Layer 3 of a small transformer language model trained on English Wikipedia (11 layers, counted from 0, width 128). Numbers have three digits each and are written without spaces.
In attention head 2, each number of a token's query is one row of weights dot the token's vector x. The head spreads its attention over the tokens so far by the softmax of query dot key.

Query weights of the head. A number n stands for (n - 500) times 0.0016.
q0: 408627636395515307497538558386565443613527463475328442446378415255532758504633248551282419628463592695666457433320626338719549546388337606569552669552355511536631223516433477409566530521239569638599408389496283496593514558209446355703284701457462453666460394590484528492512619574535703588386294469527402614398546464496307570450703553557691508524598464297543464216747543191496611480221
q1: 618417488559655422592529590947325487434659516598463376557423389549445642736426466657579470554447612574627390538481398353585622515354230677408548535411256489359496508372631353286543500514462764440291608537545615512638383549292516466710458523801636442455468580889488421488382457650408342668344340469485531448439576406550248662384423488660622367488373282529340750396545542556386566543500
q2: 435825541639685569575500368509412410323219620777334545809662625451426543527344594425605703643481530287413537564391476513532565483525505393636528585477584424381459812396514491474353411654524583525711753631758647202441484434394314292591312253471355680533528184290482584455473441344424457539496578469593870403411425789155405714596500463130340451693715477264496377586386296674349441809539
q3: 646356453388621585385558525491526472527524509384624596723239439396733731712330360590426273591580729445354338496594306455496246533333396568554400437521267615415656638789774657536563330422463632457719410455422569455449244519524594423589475244541496308429702430765436511492550335509600556618670492751356629470583525405387889190455761417606454496436643491646521542411327566261521610538251
q4: 623554251470817667627540413294509552220423474635452655629500552366543558462500659547533858536224413389636675745479845512632443254436448565567575340752542476523453513372352446330476428637679426348769492608525467604452724353600648481453348330495601546585686290454587695534300381442424762369418557622674433570462579362394394627496433662521584609344572256575324628736272500478299338248545
q5: 585262599475597293679487448622492523374778525288488444313374462680492376463582536609579476437573550426445537514562428360824414331723446497425443338319235386545635730163288564539645397504579444612585508435492578665446525422750565472430618221584690443397741487381475471508452598641290632634410673601229548538577568301435441701315402529476315199670743278557516545504381777539556414369457
q6: 560431694636530639380417603468266599592395175438552547481504544573492809563526456507284519518402445516625654618686593485634369640563633386534500477248451518554080446804312646287595566452585724604650485441420485583438453482581455718559613347453444356508636512636592313461481512758566541243650413473423430420454630588558162449792373665424496593368449600559295414594569538614272535429511
q7: 512424903490472268483551675415465618660677490171472278429699560820287628446337585460312381481561459642516518211402461467740188069573655515535286780471504323544451505441607481412618454734463038518591420727763369593614597704427618140549693676411518495393272821305426350408634651246640403608500477346600284555255495460568332495481571390599419854554577495359774646379339428396438412583505
q8: 535577709594504651585537174563731238477458869481305444616605635379616495513370454269513427452619463292607536566496492238310592276851514560667608230403547397556293552606583637722672587646571472440541517678373576332405523224612607508261242547571475723523536505533491609509409381633509433750386682308483839383491586595448294578419344423076396401549522576639522616475397293760539535655343
q9: 508347707407400464571721560593539663505769661445302496174685754547432875314386430548371519563475624620540509555418475486447363206513412384424475764284288304639595477380310202486642777596469333596376468542555569855808574717127600533256737663356446670480524480428626601718327505445571459509564523679742420549411695586297281438100590363348350537447859354442900379432616561431472533275463
q10: 461407552692203550553205566319648712449454160470689606765544447469471546400504479493477434448471519472560547681520426746480462538462344466437549528496376317442660468757683461538534680695569621712517392479458642390680417718421576378757698644250549448412606558232419623404633568700366424369546477342578464439606640331405550537693646512469524826528116451593488678664481606493425364544396
q11: 471329504574557569430530504641355420402689516721466650555300414472439256613481552504710551658374380415635427696504355535310481361572554469462592854581464429489564445746612496182485662451478552478596686652504616564372393229417403448407476512270572210180406550474680550632610516466782386632592434492445349698623539551484665571353424607310627393214309192436544544634535559328524673314360
q12: 358376326409514519565630620424434364500571591770416302601627384225590500944392856691581582546505505836463127570520391538357556509579561432500811373475167426639490354159201558575651325586356640437505543574476448704459445137412619761530524322734556463737465343463300348588645100449690537225486557554226748631398707482368722582148433444495456626410476571417262491665677563698626475411705
q13: 374355305568631725562421458387597509525278375608437457370641597442548842524583633431709588339475493516546353476567549439496556356419452521475824523666493221561410159670496834597467496352729504424427508497557327496596354246533467633575340615555660317661448589411544465614438232586469321470553383586454516444388630610457560463477488832602550345560640572584508432534477330638562237283542
q14: 460779712318814260712736389495448485568360444490509529406532622518495510358456627327354469525476483757496437447449613910078535333526481566652640518560675560346326541449678603530368372815372445479675513408443605252662409359750582413574750304569461737376412683628709472436599578304378578531588575482674459556604344578110316636518481100482104388556758673607414417478362478637468532514681
q15: 524383712733353611417391684412191789691591724595711406517556509424819554354282504583338672629446332526558629447271519647629414603379491621347428521431320468527345678595500517250608476474505445457478546609363484331576467500621378496254428370625134593513517425653662625449572483648296541277673215823672555372606341620300438552396482566177339454539509417488479582504262829349564376392446
q16: 356484407619349536628443553281594606310800483452370477683297470324534426191384478488774455487461741286528793511281677594668516520684282449470332517655515445530400422345720520512667555500685354431556633551577440593274586622598372413299376345486626288609674625284364596321496550583450571343804548492516545509566590406653636771142618526247557414415492504391488614420480349303418529592665
q17: 563592289190512719561789504635162292317594584409338444472516445424638392726269446470516087579307366446448388598492493568385512547269479534425532476516595691560619532315561524551450565504544549357411647302492701605358596459566621632459410472757461420341634356566504442725500484466670453417496437593268415521504488585541512557318582378682666641508557475378176444657744130451472553784718
q18: 453626699441551180394646426491445668633153431594618215426291564588222758464778698215738478573495500823323435357509338321648504534487890520475645451567588596585437632572652334470321320644413348578741405594504573362571531239416505566563718469326348495350454707495527421594434603528518407289256379473413368431566465391509568508617528624366601711486345765129562447637430351661769571482543
q19: 451212500309554531578423635429538388729516504603623600599553250572496321455360546447744468487615344504613504587475443786704519096538433590474554637226482709544752532484472492488318538575513507317483531654469438461428595463308324454766520496575577430491653622289297443504620394708452380453586461278484709500661456493411601451327423534284664576144125783519673411551448512570588378692673
q20: 415477401608489604616236401637601668380740492612500578492473592538273680410511687529508626328541515315707543320532486454422672602294496512652346407473500591461414554508449366463576383637454450582727557545455335375412510322603389609528384565462511184660647605470186479430772414427504570568534357457176400680596763549496395362670373657410527838274473620551666489339443680379396430551368
q21: 369540369693270712685312525622420553315532606426455463522662694329602414753266565517486496345434497217528317582541536482336603586343523486529474489280632306378426602530345475387559427494660503595527608480421411441500436483601504590582570489316661420733655588460425376500529281450408693700379446298449493542650399413390301593561310424611456624526574473652811608617417438468708363377582
q22: 602689636541417451636567415475537395281557732555114464523457524270593458834492576434596500564355593512463286416512553434568451588478162615607685252444521452623480723468393690545478396708577617555302715510554477584637479453380559490731390341496613671359807557560387475342407281550579568653374531394384614585202399489382618323519363488427676520520602476470559421610380391834520468504538
q23: 497579426263361480508419500465513240591763438554577289588376377382456761693664556555330143500267508668601378492375428789397303388290381425527455793448569648480569381483466798451808665560352646500705280526371438349524470531330500552427432311509228472185622522774692542645521470442568386537442413317580775364724521597640471536438469222624766500373623338576530391393713559382407603539338
q24: 262391447717473259335394691248405703640538755386545518477496434331475542372465629574558574475605736500604734546427560410556397620685323684503486532540411410624660670552484398634578410290504592434616620486655312777575548602526213455581548527305492539483557512513728486280437584303318568566538512711367152455472398406595416537415445508442354236586397430601603533726242685270496580605605
q25: 308685617642557295162261426594267456774401390399492504523405561543516705532481728441769306417446567712366376641420377430544344607515541549472573445512560548362747480536797364614574433451216383329945504353500405513753421551448571400680453356642406526358468594749694468627445576500370515477534577484426500418524430256539390437419496578596574602415488508437665424546500352524492508280700
q26: 741307714559386626430412784559450812659860681435313556401395495587433556434285592496509742278578430362415399347482391466460546564429509261528368456349473418436619435709130638273504674492467553464294462519398525561715439584508379792340649534424671705629424614333617453588379292491561383832597551749526330237561418631404690496270680418445513409482487355714757480399491418398409372806406
q27: 275543570305658454624709496433583764367539417282588537464520330591442177739492518560469393519229629508731448382594582555589546469298413417474528472394669549533642612716508413431421447535548601530618398589387725367462241441664385560553685690671531535449653450408541289508456508504316285375523527821326544367520567361183341429555339613652360560253665467447520607504567691559784674524234
q28: 564393623364504435596672692547727467407274356516665552563466442541527635625464536612423496661595741538631510601469651437473409270400449396527533538466514397465428519607466519381528646417627476469622467533628205641479448545292392536385545352205432357508639535393492688682385561710496727602624196417522534671204489507515289345284603680295522377268617543493414586460489500682264690477555
q29: 382485496325546584388546636237561171584607504529462453589286394445455579640504517629589449601442348400728464447299321484616432189448529722598413504232518667391532744524631430549567642347143463427583669531531618377578445504583370472608520247414508711271601627491504563790574516467437413462336293315453425810543694590472733485473583348508653551196693463541453652386601469415421584608477
q30: 496472529329341582475289723426633232723633568379694391453505378729904475204477596645717234408615580327576731458404479663347277381460549653591349755409598705339810524462671589341460366579567737229361629613675207647679381504316279612356434649510401624645583638428121218605360696525656468569463518661430458480571542612386377278164755348371293467447519568460519357212788434455349600610643
q31: 663401228676407917527335584552564384583380552616437539614283568600635447402459456414485485464276391476428486739453538363449444643533768500577442531500503412695332435429294656388500683432753529625500375366451358542361409546456438697437426138445433454668484412293468404558511492582519470429620417415626697596523489627736474482349831496515477431810403468595488305470336737460735496465530

Each question shows a short text with each token's key, already scaled and adjusted for position as the last token sees it. A number n stands for (n - 500) times 0.0055.

Then comes the last token's vector x. A number n stands for (n - 500) times 0.013.

0 "el": 479348420340642659384455487505265507921760549358330487698458627471638456619531504533456339398386
1 " M": 497339432346660666371468485494265509942782549377307448699450651475637464627550536527439341390367
2 "ore": 509363438338654656346454474500247513941780559364288477699425660479638468634555520539436340374361
3 ".\n\n": 488348428346643653396436495484243509941785537363304498694454649481647472617527511536441322379388
4 "S": 494353422350641659365470496515240515939782551370298478692439644477638469619542540531438326394371
5 "am": 496361421341668663355475477500241511948794542351296496695455663488657467630543537524434349386369
6 "u": 502349434345655658357484469506242500966796537346308478694471644480640479613554534522439343366368
7 "el": 502353407351666672350472476485230510955780531373286467700447656474637463643536522522424319391377
x: 467533532501447624553498490529517498526471481519553512448501472513465457532505582452457495518500579418487535473488499517508533482490503501361622481480509572495458512511510480480492606424538509534519558511449534948366473544505550683516493448473479541480503494527521455446465444526485488473523482463516520495471510582469474527561487516471497493469508496479491465465493492503523521499501
Which token does the last token look at most? 3 ".\n\n"

0 "er": 480348423342642658383453486505262510923764550355329485703458630469642457622532502535457340393385
1 ",": 491353449346654666362457482495269528939770538362293476691461636492653459629547520526435341368373
2 " to": 485346424356663673361479489496226521941789533359299480710450668494623466634545503524437341373365
3 " d": 512325435367677682340460484496233519949775533355303448703455645477636463633546498518456327384385
4 "oc": 519340420354667681346452480485228517966785546366290464722457649483630478627537509547445337393377
5 "um": 508348436346654674353459463503254531963793543350297473716455665478634454631556519519439339388365
6 "ent": 512346424343637670361482472497240516949785545355309489710453650459628465635545518529437346380365
7 " the": 493330423343649666376465479513253519954786536355297459697468663477629470632543551535445331412379
x: 487524585473457594541504466519531500506461458508530563465500522502485461507454581451464482506432622429481516511501487513519540480482519491356621507501495589507398519483499514517499612388528510515518502504451516895422472527522516738516514474486502510501516524500497473475490473539496484475520515485517519497497485557470462511583464498486468499483514508495464464465501502478522492515490
Which token does the last token look at most? 0 "er"

0 " S": 476342417340641659388451490507262511928767547358327484699462633474641449619528506533456337392392
1 "un": 511354438361645659353471486506242519948785539363297476714450671491638477611558509511414344391374
2 ":": 489355427358643675380456491485271526943769522363305474688463642495642455619537515534438341373367
3 "\n": 474348421341655655400453504498249533952801538374290474699462658493640452621537528529442328372393
4 "A": 513350426332642660356486477519250512943792532381306479685440651477642461631549549524426328401367
5 " P": 504323403346652669369471478509251511951795532364306456701451660480640459626533541530445344380390
6 "er": 513347404344660679346472474495227521959789529357289469699459662466647460655548533526419327383373
7 "f": 510358407349647675355480474521238512963791527365278467692455650488646478633533528512422322400382
x: 487494571492468622582488495525529490478470482501551528475504518520495469518471579419474469530464528426490549487512497502498533472482519510365646493463503577488453530501519533510480588405510514495531517506462527963387482547501509718497493476485489549489488505530516474450454459520468471482510444488489511523476502525485467528577477476498502482482491489463480483474501525472508529512489
Which token does the last token look at most? 3 "\n"

0 " in": 479346419339645662382447486509256513926767545358322492700465630473642452625527506534458336393389
1 " her": 492337427321661691352459457507229517936775534360298480695470652478644467637550527553428321394359
2 " work": 501342436337666673355465473517220526928776524348303491698450654482636475633542513532441346384375
3 ".": 469344419350653657398434491488253512923795527358303488679451655496639463617533523539436314375388
4 " She": 475339419324641663373452466528251504940762531381302482707450662501644448640525543541428329389368
5 " us": 496350418344668679358467464525217523951792524363287493687448664490647463628534508538443335372381
6 "es": 513347410362645679350453471496231499956791512359293481706443676476633466638554533532434341418378
7 " the": 492333411340650672382457477522248522955789524358297459685472669483630465640537551535447328415387
x: 496518585472455597538505466518534499513464457514532561478505520503486465507456573461462482508435618429483511515499484518521543478476514492352612509497497592502398518481512517516494609391526511514514500502446516907426473535518513736513511473488504510499523528505498473477490476542497482475521516482515518498500485555471462512572460496488470501483506508496462466458500498473525495523489
Which token does the last token look at most, and with what share of its attention? 3 ".", with about 40%

0 "em": 481349422341643658388451485508269511921762548359332488701462630471638454621527502534459340395388
1 "or": 501360443345656656350483484481238516936791550354287480703448664471618466635544512530421348389365
2 "ies": 513354450351653656353475495503228510937763542379303487704444660479621475644558514543435345398363
3 "\n": 473349427345650656401451497500254522941793554359297489691449638488645459620538523536456332374387
4 "and": 516347427334636676353474478517237510943777546365313478704455646486640470631541514522447337393364
5 " a": 493335419341665682359460468502243523941789538368315470688452642467633464630551538544453323395362
6 " ": 484341420340652666377453473504264513939776529363312454696461642486636463649543526539460324391376
7 "1": 500353419351649648374457476505266526934776528369301466711453647480626454640552539534444329378374
x: 464520548494448617570512491530534488514467470484517538497491530518471466525462574408469480515494587452486527473440486514528556504506514504373637476494501557496436502525499500516485621417495527504511535511448519907406470513546535702506548463459463551513514493524492473484455440527508472457510494477493508490489502553476463539566498523468497495481494506487475459465497486483506499496498
Which token does the last token look at most? 3 "\n"

0 " in": 479346419339645662382447486509256513926767545358322492700465630473642452625527506534458336393389
1 " P": 503332424341654670367467480506250504942792549358299466714447653481644462618536534533447352377377
2 "ly": 504353419347656664358471470514221528952776551349303475728443660466637458652548510525438336390368
3 "m": 500345427337669677348477475514240524947795552357280468705449646477652488636545523527436321392364
4 "outh": 490349419346655661368468466500222492947791533364272483698444659483656462632538498538444341406381
5 ".\n\n": 480343416339645656405427486493238510949790526359308507691454647480644468621519518537445318381398
6 "==": 495342405353662675387462467490235511957791519356314501687440648470638457604517506549461332372387
7 " Mar": 503320401321668668384452471500245513944786522361311469703458663475635455622522532532440336381386
x: 470543544516467617530504491529510489513463469493526537457511538514502458524464597419474490507536598461481523470489512537534541479478474520382608495504511612459430495496491509504477654400556538506506514492473537920404492525505547684493511451524504531459483520513487464463468447534496469475506486445492531509501496564466472513565490486465479508464517496468480480473493515465512542499465
Which token does the last token look at most? 5 ".\n\n"

0 " on": 479344422343645657387449490507257518926769544357322488703465634471642455624529503534458339392390
1 " im": 507360435347680682355470451498227520948794549371311473700456660484641467642541499527450327371377
2 "m": 499348433338671676347478475513244522941793553358278470704448645480650488636547521527437325388361
3 "ig": 506347441361669687348449481490231518926761543373309485699454642479638501621540503543438341390373
4 "r": 501361424347650662340473478508246527937780553342291479699452651499649474639547534529443328382358
5 "ation": 502335433369652674366475477515247523943786539354308482714440654473623477636547519540444346400378
6 ".": 462344426351652658394435489484260514921784535354315496678452644490635462615533526542434316376383
7 " E": 495341426345669668374466479514248500948778537371323473696465651481634450642543544544455342384369
x: 477534562477438623541497491517531506506455478510502545492512569529472463520461590402453491500482630450484506462484487535533536485492496509383631500500511564480453530515490505500479631372569520488497519513472508898403494523541534701524515470524476545489492520521501467477509449533499491452523507467504502494487501560477486522568487475479480503491492482465462437454475491478491519483490
Which token does the last token look at most? 6 "."

0 "ob": 477350420340645662387451488508260511929767551354330484702457630469642454620529502533460340392388
1 " Bl": 496358450341662682373477481516248506946778545374295455701444658487647466631534535548453339375368
2 "ak": 499349422358653657358475481508239522949775561358293473710436654478655470609550523523425336378376
3 "ew": 505367444325658653354472478521242520949779548366295453693463671487631467627525534548426345393356
4 "ay": 496356421369649672372475492504242524959785538381300472711462650489635465627549525538444346384365
5 " and": 486355428363666667356456482504241532962793526352298477702467645474648472623545507529442324377396
6 " his": 488343421345666685359466470515235516949774531346307486681478642476649465623548530549436315410368
7 " f": 497343409343671687350450476517243522956790531355305467693438637486642475635545522520441319377386
x: 483519569511456630575487478512555484483464463494523556478511514520486456502460570425479498517445590446489524507501495519516555465481494504358608482490509578507431543489509530505471610398512515517521493506469527935429477516514492720483480489501509527483465503539501462464484459522510486486508446486490518498500517535467470529588485482471493498487488521477475463468498496466495515520505
Which token does the last token look at most? 0 "ob"

0 " and": 476345421340647659384450488507265513928770545355322484705463633473644454622529502535458336392393
1 " v": 507345412369668672345463483494254518952790542366284459697442645491643482621545504519443329376381
2 "i": 499347434363655669344473479495250512936767545365300471712456651487638475634561525528426345376370
3 "ol": 529354434344654671354473490499244522926780536354285458692445667485636474629542516523431335388375
4 "ence": 514349413366645660369477471495258513954780534365308464732451666480614468633554534542439360395383
5 " to": 484343418357658675363477487502228520941783524358306484705453664491620464638540504527439339378367
6 " this": 492321432362644683357472469526250510946788519362292468717474657482636470631543541550441310411374
7 " in": 486357420359652675352447484500225534939780535376297489682467645485633458641536524537443325394372
x: 475550572479451615547481483513534511528458469493517535498509513509481490516482586445467473513449601412485510488529499518522533473492484495375589493504501572503420546484517507494485629382537538498546498493474516915387480531547503712493510460485489535532498507501487466471480438524495475465504481489522501493481510521482471529596486473464477519484509511507485446450501517505492503497492
Which token does the last token look at most? 0 " and"

0 " L": 480343420341643655388450489507262510923762544360329483694463630470639453618527507534456339395393
1 "ard": 494351424357661671356481476487242509930759546355301480693442649501646469619544508513436342372365
2 "en": 524344424339661652346473467498255510956780546359314479703441659484647475633554515528430345387359
3 " H": 496339429353651667374469478498258505939776535372314459690455648489650470624543547535438341379378
4 "all": 497337424355655674352474474494252510929772536353308477701450657490654473627533546522440349382380
5 ".": 468340421355654656389439490478254516925789531363310485680456652492637463614533526539431315376389
6 " The": 497340415335645672381456479517252508948771535375305448694446659473633466629516550542441314397387
7 " man": 497365414336664689365488467539252504950776541366294487687461633487649459639526533527452332391373
x: 510524527476450639564485494499503515491484478511546520462504467509495463503441545428464471501494570430501554455528523547533513482489480525375689485501524592476407522481505491492472584414511549495510504521484528927419473553497510706499500456497501517471469520507499460457508462544498467473495484485512522538499499540475485526578490510466476507503516483506480445478488483476493540501480
Which two tokens does the last token look at most, in order? 5 ".", 0 " L"

0 " d": 479338423340651664379446487507257512930767545355320482707462631470639450624528501534460335390390
1 "iv": 501373437363656660354462478501243500967788552366302466711451646473640485603551504524444349366369
2 "ision": 498347419360629686367478470507255509946778536355308469716453649483634460619546513515432339401389
3 "'s": 486346423354649695360468473501254524934763532353319478669486636478637452635547525544416314407368
4 " st": 511351422351655668369469477519226526947781534347293482709451643479627481624548517511447338376393
5 "re": 492334436366674659353444481521227527944770541356295464705447668470625467631537519536448323387360
6 "ng": 485346421359635654359468462515252511965776541370281474692473617476636465632550509520437343406367
7 "th": 501335420364649677362476488509245527941779525366292468714463637469621481651537530525443337388384
x: 481515581480451594570474499519523488490451457520578530497522537503497459528465589408487485523448600427483516488487492497512548478469505502393591495485489575462457507470493506492485609392496513553499525519457528920374482525528519716520496461483510524510498522511517496466450468523491469492518482480526499506494487548487455510585478519480513488479501496495476460470467506508519517501474
Which token does the last token look at most, and with what share of its attention? 0 " d", with about 40%